Layer 4 of a small transformer language model trained on English Wikipedia (15 layers, counted from 0, width 128). Numbers have three digits each and are written without spaces.
Take only the direct path to the model's output, skipping the later layers: a vector added to the residual stream pushes a token's score in proportion to its dot product with that token's output vector.

Output vectors of the tokens that the questions are about. A number n stands for (n - 500) times 0.0024.
"ne": 326528404404460472510428639588419301404540544477382606374570656418517641605401530296453488356565558438550453512583545400362439488379505517386532374463531303647537444479437340482504497559572482536590663544301573453432246482405541674722436415292211829533504406353649481698443444756503626528500352398610450641710496362624297601565472523413439358375457504486369441485228612565531690422370
"op ": 726438769471484470468565447667534470250803422440613484607728622616423504449338758322661703309517327597387536531597573421648488564682490432526453528468684364591471247701489485307452210583350104548464658319621266378482637251701366460344398333589476266352478477454361591192296612579333427530733491453548512692432490521457347382372462375532511327534667649454302388767363586496519425569458
"s ": 666450597278361329364525779514474537578568432352445514550580319579573527411536369328474345464568305430640689512483367421365529429298553295403527604549548671464468591377593459565645541569514506521587624297500630541623500318516518617638595418658560564347534757706453410320320305360445493445599408494566259369511290334387239496479406655286697358624586380591433548446563555646303704380477
"offic": 706486598422240459588500302472319466558587316536783688367588715632552574555436328424350462322480689674231360493585555444599570489555365476787562436440355549598752590704352373532417614551382515544468525590483522145505518511659400620529508610693395526592689617468487262675461592549338705410504424384608608415487322641490551282147629322730701324671176457672504293571300493366564584702557
"national ": 560424454508414566758490434500587374435418355374802590318598478399477512429518524345704196325366504606515462522597271444414562599496500448468562620447539538422633405351482381395295485655529283695610626527456615518247493535642110762606603530630519569565528726572661530619480549700352621791569365649508534527496346446306293441612442398727449395598404643689616537828428500542681488798475
"ship": 545459413293478476457296419363270606559479527444351692284432410288496495426622392022478372297345490437233592513508607717699634415586472496612695370295695736533827700477454377587543470479693348413357202518486462495375441447581396685422566345542319702572748585559568382400660357558431745757647463303697504305785196482380465304473550682641711495414384355601378695268247708337515673556483
"ings ": 350465786543374434622633625423211323422684354625685559548390442530504459576650631547475559356650440459525880539375546789546535615450476613613545479276692737504731642601236416646652508533417515555605339380500486525505273217586566458482573404528406573415125336763372481525259391496288364610573290763606344530478323426384209204465421663644696374474300600566642500589462744465287560392197
"ates": 424510437629367601637402678422419509359696649500658711562614484479581447461576519427567581471479549493325593562543449420460571678329526472613500460443782562485685515656423169559306532687345574371651364339665310353482551272433597576707627432508365439519431276665403300778408307388452631655214881427520536635671262274447318513670639547459471773858356404746317697710449496613444629639423
"\" ": 517349840406678376598578719485255439539544515396305700628466237425519607396670380621424538429395292392606500539559758568457541596500386399407415630507391455643489442477372685670329353518493313656611414359582464581488533549628594500405268547623478618410469525908356574337492399716604490419528735523442354588538456410683546660541523736720570582485374643569427493416351483571458476745493
"ational ": 247626564505402545465424383563477561582694178395847785639667587486454568270500541464548656307734563607433269563560322483716609614395468642533457305464748541287703562334411379322224658745461402713520528246671335521419480250866311755356500386599621380699409591752444355659400376546513420699369279548518504383589302592479618356482500620746783647546136606495671478711429674508485588804504
"ing ": 459388642534332379554605620530339327648566385547727485604279571684430417384452490526430611410485428418654664524423629733370680519349447482609809362536484649538448538599358530354341550496579513693344321348520600577617444241493644564416592364514603382560129443504451414601241598564471368575722296724540423319577478357544404435451598715511586305413511617489514540520442646473378865336343
"f": 532507497637367523300389439563552412395564491406444380471597491385583403572503511283456388576482429500664472482536447422368567394515569389639326537423389500561422645333491595730577354567491506651361478494331642464644564558363708638700587494402397593489553686399610358472610626617506427483725396531373373334516619478618440519639721461413399338635415581380482558456567696371465252470444
"ard": 340430554453486222605519684362563415459623482476594700490591756403406218592415535560459615496530508686419623521567614516521478454373382605511507347398356314451422497584656576393397648596510442214421605454485416549396431148442377526434557486395624496404436408623365347434568493522183354585390430513458440723574382489500351540317540632447398653558521450482554625349496262539331658844326
"play": 579659701615588429695514605543431379563416226360322646409552718266717429703425331523599293464418344813539685504596689338405539541542405370710425462435543273421301612428537577526240583659723405746378479559438462743460459541514480529472539674470574492468665418609456608401732450646481522478646545427673388332549232516339332291488728455570724516620447253589389344508500382346624373554588
"spec": 527799541549493608617359420622477319578775556395487562319588611421579619635486460438384526489466584485665357507605453599322320610615532456700479424269500250579563490530385600651520388565471225686595600485418488423283369613615405714588463428585629488269602635591531250624756642541471538473221434550449284541512324681404466473586557581666643414687475456821370471654317507377824436660507
"ating ": 313533371648281640735306697435437437376665472599670788720446523685368656395552442556463636479510417513348456547630485463334783599288535428803434405568713614564650384641545359325470646669578379779387329284611382463546346275493595699308419366712391307485487597505417357710212663512728360701491420673580536549450606446366372429586367693625515671666516666575385599513409675422486583568500
"tic ": 682455523743373484391580523564407380475802517367299546592447640400478767549555400411676361522618356708602504575508243258584470485458341479455504261585475332536517318614532324337108417521653295601409481358577639495384625251617329568368444558573598350577486643797346301332614538842384320701514406580699466316447490395470417314401255668585669780553683570725565504775299500736558235473686
"his ": 504701607413438272423424496629480269619523406530477685434391538301483643484619588434583392365392403497427353507456507482649769609504500423937687416589470630319434374296427521300366352500727542604609454543541542482619531515343344678420492674641407824475632552491540435251247688453481431417659716329527623375378389524218261436362624358535717760532523477786363321440714346486522475661467
"ter": 583740441515255602352484442716395485490534547546483564527686559350586732380407714475571471599289484426443329511599374450602267475570597390500500507404494272597590646681547442746550584367632425479544400616504566338532357433503408783544471573575636550416614552448526345581680465536291321629635676494404482690291573273581308556220552617550629363323430618485694345245560586388557465363436

Output weights of attention head 0. The head adds the sum of these rows, row i times number i of z. A number n stands for (n - 500) times 0.0013.
o0: 696355415647605310368479461359574322759390434346454354486504505507667586753328462409662522472457314683629594468481500284314596759496446264493436255371766629433325532427665545522463359501556193541524627604312517439405457801497419196577380519300641632575454689524699602447626437537441383383447674306672469555315499597433451431624458561612697262596364604411491565564586360340702514516522
o1: 425638681706467661491689493446632779774327471719550339413544534645320539575390366550759585645678426691474538343520767447475332541303315543418565567426559633914311557267332386570622529512286566467580503697731498512519287384531635415652617593581466465630508312477379450490429366287234422531457388590301457247339538499392324449583486631446480462520312560621664740406463578511439600612633
o2: 436525327330576572421750639552543486419628384584596553465456677601516588467473558458403501695485670665615543693524473624482502467555441472244282510479255286708339482509506524468439424644550393615498689391142516650523508557652379559456556424412534675414627494325671484438601342446630647427579503648560650649356713545555675628440673376644578490261424504701568687602423503505275334391817
o3: 682544329433695458397362630672365357236264553203372178496352568586668514389648487221375480690438489340305570625697674567541735324264479571438347682275320621572365595378543560506444454660505212256514511455610284284547217390404472551299194553568435704292329406688429413377590523601513317575685643461609458767492672446500546501648523464340391490514567537745410496396501392236497528559564
o4: 424552521504491458518521593539622489297480455617571557525503562617639300542667612456491539488635491627496514359461655479578649452464413232486612460509388483416384391352466639437569630378464381535548574453672636522376625368259317532561689387293293457575574391200420455603550385538563599793550151486515515560407623408378380399278513431579534496352711761581715515600484544447375645404089
o5: 494642704728507671310519243353434498369289504593663795638665335597494385673363456167559482597596632261681377575291363536632437500308644548543427528432619437580710286622466509498640365616331462545426625627296229434501378753486360328563653351333583400404533392421610383654330601529489655424573351511220542503146547386617266433478508303535593454495698560388606453528484408482500527243595
o6: 389551430718583582499539535207349539308532526666496287446610495513686427331481517554379573377599317359775335804383422510551381461636771718435275865663625188691427710500498529567390589482507460642411603422582257420631340395506535368627601706414551694530534428510712451490304247545426292474476221692593494494679457565526293604452360558608478478421600344697473490502480478597469389250499
o7: 484801268402618374511308612447563437493643457388478616625484407513475648663317538516505581356433587576439702800403524496504478509432428565523458478587686717546288426445616579555376327397371705344589526030511601618755485448329304570394759646663490727578600352468370574546525700381617535457678281574530485736385394449660507452582559495411214480446726540402494627564260445559467567664596
o8: 338272483485616406507611408321522428658387590629221298515216648600666561468404399783346569428492339392520795474428599410441290478439582708573676339247116345541541505533320602561707454490332519503580336587489402409395205524383598400372509548557501512706282507577503555449388434376423456357451443540465475875447512758432480382239259243862596756568390439584293539480634787498464433435284
o9: 466457448580659607522607668431668633515568398507481582478617338526509473453328484516273812503578367454403759794272654312682499445666376504239382648464200646584573439255462522592386477485229411489704474257508491350417411577630329752636684548355405393486636178289498510521713692410380573509639429635582397508580674402396473585249437670507652557656341465730535559578312201381465687437341
o10: 348349577645603279835338436610410341477536660346588363496281366420351248465707597477485389487500556454752657512465520414522401480543549563410340498403567158612587488440619623631487432493427704475663352644118345458553368489250541434481401578575523484336410350784398517597305632536634382412876378380755407577668461577688728570297622488493460522580361458433504506302599585411650374581478
o11: 602343597580357461464242545465615472360503173680580518626633379505287684436343223554679642561532201381354547480340476689662635496226609348569608193393501582612628442629369557358463559594471393433472500462541304582660524535384566579388597483523323396577309692542586664546594412441742475480609451588521413669590472440399329530527372450387373376436571490656438588577333377497381462530418
o12: 489400660789737315382666412716582454431613479611503508654397341651417544719530680782559651595477543438580347767486510357584284361289504755556578529522574391407553412694434384271378351693426648415218327395518416420580300507405528646661323406481674360423527505515465489708325621152464685124598689717316641552559520633564565647602445578378481404484618531391473505409535152523590309340213
o13: 547540342587287420527576680558388625568475783705332643613469321423569395329267537463603514508668540391444644570523540527469407333521831858461522447326460243519620423366472504470426459463627501628358508635637617500470586413519391397441759657717528569663299604640401422530224456591545374724577580476512587434478348491596351344579587575476492362416529549646294496569630729528568568448515
o14: 420587541513725295498651444632600665620365350654431540663447613470522826416371358600318253363647468612528527685426540419480637386427408391809615260677357601418678381506520399434420556563520673434673582362481485367528490350533479466299802549641263356621374520551480394428412527423607366683324559558667521221628466496395641557309585533410547539553287545454660552448491525503276601445629
o15: 579195544523692691451282295538488589580593559567306603541253532313633643544450550320704397538540432499536225328511506623278647372500562401424382563502583305702491504597609591583437538349624418413690724465635484253378697574662264526579320396400058498541399324596469509340446375413232502608527497303597741724450566686301547592405644687799667676715327507705435598899507553537307427462442
o16: 158718332436674455419510635260405564701635593400360488789442664623495555460407541613594347317543595447521231422643674351621505414631330711292525579376298504444522421284725509410638745571393469529703517565459600401532646549517704406340264337347536307426481742366487313365534565556527640468591438644569332488412444572649330421327533498675473761542325492662753502478299517368355623602402
o17: 649495447538470450271328631450526401232377594469669401443331568307212388563444535690459502548478214523479563563532702378376533503435395570578199336505417419328706411598569544483349588486381480497652537283756614610352575342529448358421535600354631491453503492537502440638519412490395537482488741488755548702549771531404324515511457616386476155399465462530559526434408613763616549285521
o18: 406448270608639337550369352493493428332466520498507356455503486397364711538537475723440580424447356434345533631484715480419536525458681562416591557534321354647595498463450383292440418739522758347602494668503278518666496680429390522663393462431460540448534193444535586485525648563494315510689652442439417221607417365606643316560697384378645549521412479568468371409621433330562617495453
o19: 634146485343416475686569617423384464511483579504559618768681448513378716505724486326612664588750410564640515461558646370323501296265247444349432396317957547486680452653436584612353535581308423442534667369772424606624634537524739367575466362182472585356507385438487505433428295574418437456296560469690597530637421431356444501465551489582576346429428527541684341538494556748431447649520
o20: 739545702389463353631722507485461444578175507532491652397523739515372209594688586479432502394547548511502296331424354538608356566407618519428365457712624322662580506429638473436486320548619401297462478346633608525540457425395567491516494590418625505401377492584639178488419498616508178527307281482499669505413231461438367592478663594470440632513566499295356447477653710468544799394477
o21: 426388644584646561597377372621716389704290590519578687474497301415236674374518362407437479346589625577564295381559365425543463284433580416828303257474611553557506632336487309542451714550669332406628490581606472652512457279387586352299452375595365664404424596501608439429547658432229633322484379492636541562337240608489606465291768483242663547537437381521375509396730683681420522568496
o22: 438670385496384510667422401598453300618665338538412438645335630537354397340365525554560539284512542231374776499559537385598919499663450320508444453430447749423330612405492572333377661443723358522612532661617598592218282537511363293486344559486556577576512615247500439486377515697429508466607531373153687343271662465342582673353604414341402384373526578561469580638584443212470524369836
o23: 319181771669274474428561332504330354655407550552360578391596481747611396407523544442504499552741564446509421407533360398573344527393557538462672517423576487649594516575554732701561794616595560416752704526471467655330595449549661281480332459596502768613732683530442410503797240478548606566283562268210551414648491638498489867426587413679569427713539647730520316644467399764414365623660
o24: 404357726556405392344200511566655337814337454493509293459494324679144494514556424508669463292325636324578635423427697463662489219539469384549427617112482425524492347516501637498806402606604139471511754570507587577467580451559635344762450299530203456548436553500353385443475430422502409489505591472390550557608492566580413608472549458686397517504163444435603407602517260560475385669414
o25: 534714404646438442392519446488280545618525624570624555536494308385642863378668600633443742620368515735465650452388353804453385464645447621226362620519553572645387415742353426736532557445390634647531646340576730467534616332558425375247264403350487551532599491457458425501568482538575248377453288474469446646506308543441460535457439511575472589445524350513336421658727453556415323595640
o26: 355438649421594509326576377446349386579328460523673391499489498675519483319382607585536446379564291345581344530515348496409387493236635604637300435351434451537424472658415421571428512449706388361567596547664351558417501690729658490433566358507362645468359404776315216506429564701603522247663447490600548546400256454663558607630503545644540330512338684535416357434517328596480314513562
o27: 506207625532446276473475388609304334403485449399367454532344441446275504754535327394639384572716515397647574608704471454451267236543481271539695379286622491365457399671548276425657508535526297274672296541673272439585459580216482511564577558657144410588311080418581495590354357417649681331419513389524343472548249743602596521479404555249391490645418553497394464227662820617268578544363
o28: 435473396573592444528543326582587557544434552491492837526375413753282622612632474608729538579652430358525550713637574266511500484570254332520283477565495240656282494694442461467322409414264219493388431389562470602565524555591599477464688575665630212710379497233359284610695395399419576624648711408488135446490576595407599503550527389433497494348673439367308482508680284502504485676479
o29: 522637552421584483392324421580519471725474432752431275458347407472575655481284527450532328613709739533620610479616575627562452263373409374473416568440327425492433361662276605492449157612337506382354657732525541694455552363566408279533680506346310517502579540537524371492677697588304589561421581732528507313529449630274500282594557481547240563515638400389519450411481444476513634505504
o30: 523622451560495382357344443290558509433646608662395427432214346468450587324250421850540426392509346563384565449474548306681535579554559595647349421562326533148371505673073626331450400380540275446381350441487520448534399551305484479485544562507537282638364492253496739487426550627345668428489634506397774505369601494296498646486564495556386444628601562560438463224363643559481620520317
o31: 805481444544397262406634240564514487480503579353633622534624625429381692317525535394142444817614650254436440296356370516444428602477709436510324556377449609566205505612392434500541563575713445533491334386306558524491339420508399626466338388605450532575611654674520713558385508640661250427383411437649558432520431275502505403353246746586465486374484441552456535421405614418636490509481

Each question shows a token from some text and the vector z that the head gathered there. A number n stands for (n - 500) times 0.0046.

"h": 540486566666499512559519246383497487471563485398377570382477483545546529421615573490523474270477
Which of these tokens does it push up most? "s "

"s ": 554551152505525681318346695382661416428580438488484558492429600702512448629285639655491619610477
Which of these tokens does it push down most? "tic "

"ri": 535529535471467402533453454369534451500591460572570530327612481555457529421650621454467393534570
Which of these tokens does it push up most? "tic "

"ers ": 465608562531644536379409485589516491349389598401676384458432540347568357512389431349435618521486
Which of these tokens does it push down most? "ates"

"ks ": 621610454395287544391386606544566435515519597556643261638363462599570654624403575695516510551484
Which two tokens does it push up most, strongest first? "offic", "his "

"t": 393532378631335584420462355457481437451533353453512550560633567438400588416520530484493605431449
Which of these tokens does it push up most? "ates"

"r": 383429549490447554553470447521505518486591392462601605448528624538428583442488511499504464468645
Which of these tokens does it push up most? "ter"

"Eng": 484488510510580480491488533507543455447520530566547481476480467499458502514526470489546506524457
Which of these tokens does it push up most? "ard"

"cl": 449610421596455371547443653356538616398420573461378541540519609595390461475536438659526565453500
Which of these tokens does it push up most? "ings "

"0": 360376552396456570614499601466606397697633415285581527553324652460346331450631469324533412485481
Which of these tokens does it push down most? "ship"

"de": 527542455498504456549591478490512504543512427476448473373519480494550568557569481440438487488517
Which of these tokens does it push up most? "s "

"to ": 471509479537460362366603503512486474634526467305443379582397580536561383600600499414496431706714
Which two tokens does it push up most, strongest first? "his ", "ing "

"o ": 457611439412559499621586530547573489427506516589439505473324462512350535424570482520447348627387
Which of these tokens does it push down most? "op "

"app": 484531413513598439527492538392531636405619630502405521488617470539531505358417519603479412486497
Which of these tokens does it push down most? "spec"

"em": 639566431516492577470487411463571498497621493529418512534606567603422401552535602623464408493526
Which of these tokens does it push up most? "ings "

"E": 470493506532455516519526487452488464513550457504538491474462557508491472449495489499523472545600
Which two tokens does it push up most, strongest first? "ter", "ating "

"ak": 614446487596585544654560554456579432444525452545559629396464550384490606481486499588527501533539
Which of these tokens does it push down most? "ational "

"| ": 347377514371434608713470620406649351801662410277549501562313748478254317394639489405508337442522
Which of these tokens does it push up most? "ter"

"ts": 522558543504486445525529507490517462485459499418541589509572544439542473481496426486534516473483
Which three tokens does it push up most, strongest first? "ard", "play", "ing "

"f": 526544516490473460491494508371580480494532444518500516454559498577494521538596553532495517555590
Which of these tokens does it push up most? "\" "

"ast": 505470522553462507540571436398417492504566531472429471501458504447526414299534469489568439535612
Which two tokens does it push up most, strongest first? "ating ", "tic "

"tic": 528380494496456559548537437487484544479611605529597380419565487573462584495437563492450490358487
Which two tokens does it push up most, strongest first? "ational ", "s "

"ear": 419577567542707259484495517471593712414545757517538449425728538457512588582490665566444590510476
Which of these tokens does it push up most? "ings "

", ": 368466505506522435463547603478574430542471427440437478444488457514452498454492509485527589535465
Which of these tokens does it push up most? "ard"

"ast ": 520436552710398469427503350465564260427546303527491430506387491431699564517463421301393436429492
Which of these tokens does it push down most? "ings "

"ack": 660560514547491390478561495554568695511331399675369611492704515558450614645682532560576576492511
Which two tokens does it push up most, strongest first? "\" ", "op "

"di": 426622446426572498651619513556547492416503515600428531464326459496332526390588477492436325626394
Which three tokens does it push up most, strongest first? "ings ", "ates", "ating "

"y ": 421614500577440504436561481581622471323571561355732348532404516590678441460427560540440429443508
Which of these tokens does it push up most? "ship"

" ": 425441551549555485405531661449517519523550464382521476477415548449485401535534555468537467525518
Which of these tokens does it push up most? "ing "

"w": 483527481518503579404516494351504581522641364395538504416511451549450628519563478546539463499616
Which of these tokens does it push down most? "play"

"en ": 600445532606498589492412440454576441458576330519456611541672556431545516510489480516509604435569
Which of these tokens does it push down most? "ational "

"land": 421528504435605523518405425534381477462407481461413522630528563517530513343447518400522439468502
Which of these tokens does it push down most? "\" "

"- ": 590619524519682551346424422688425353306312570445671406507443462325691386459465336403541577515503
Which of these tokens does it push up most? "national "

"7 ": 342367531376450547588480602486604359679632452294578463541289650454334330430595431306515423506551
Which of these tokens does it push down most? "ship"

"wh": 472476428483449573441503487383542431447502465531462545433511521548547515506466520617549545498494
Which of these tokens does it push up most? "ship"

"e": 446506509532471507533505472468478489500545462486515483477468570508522492475504477482499460530565
Which of these tokens does it push down most? "play"

"' ": 568514543577492491485593511490590446532529507476528407537400468485668533523563519463421551496514
Which of these tokens does it push down most? "ates"

"oh": 471392568567453461468464577366509555494520384669457551487441502400573547528608621598586507498451
Which of these tokens does it push up most? "\" "

"–": 342366538388451600613494562405654388707620378269540514548358707475324341474636498358527414440488
Which two tokens does it push up most, strongest first? "ter", "ing "

"en": 609552511526478652530536484311509465436458366593470498563495532544519495612500532525584600528447
Which of these tokens does it push up most? "f"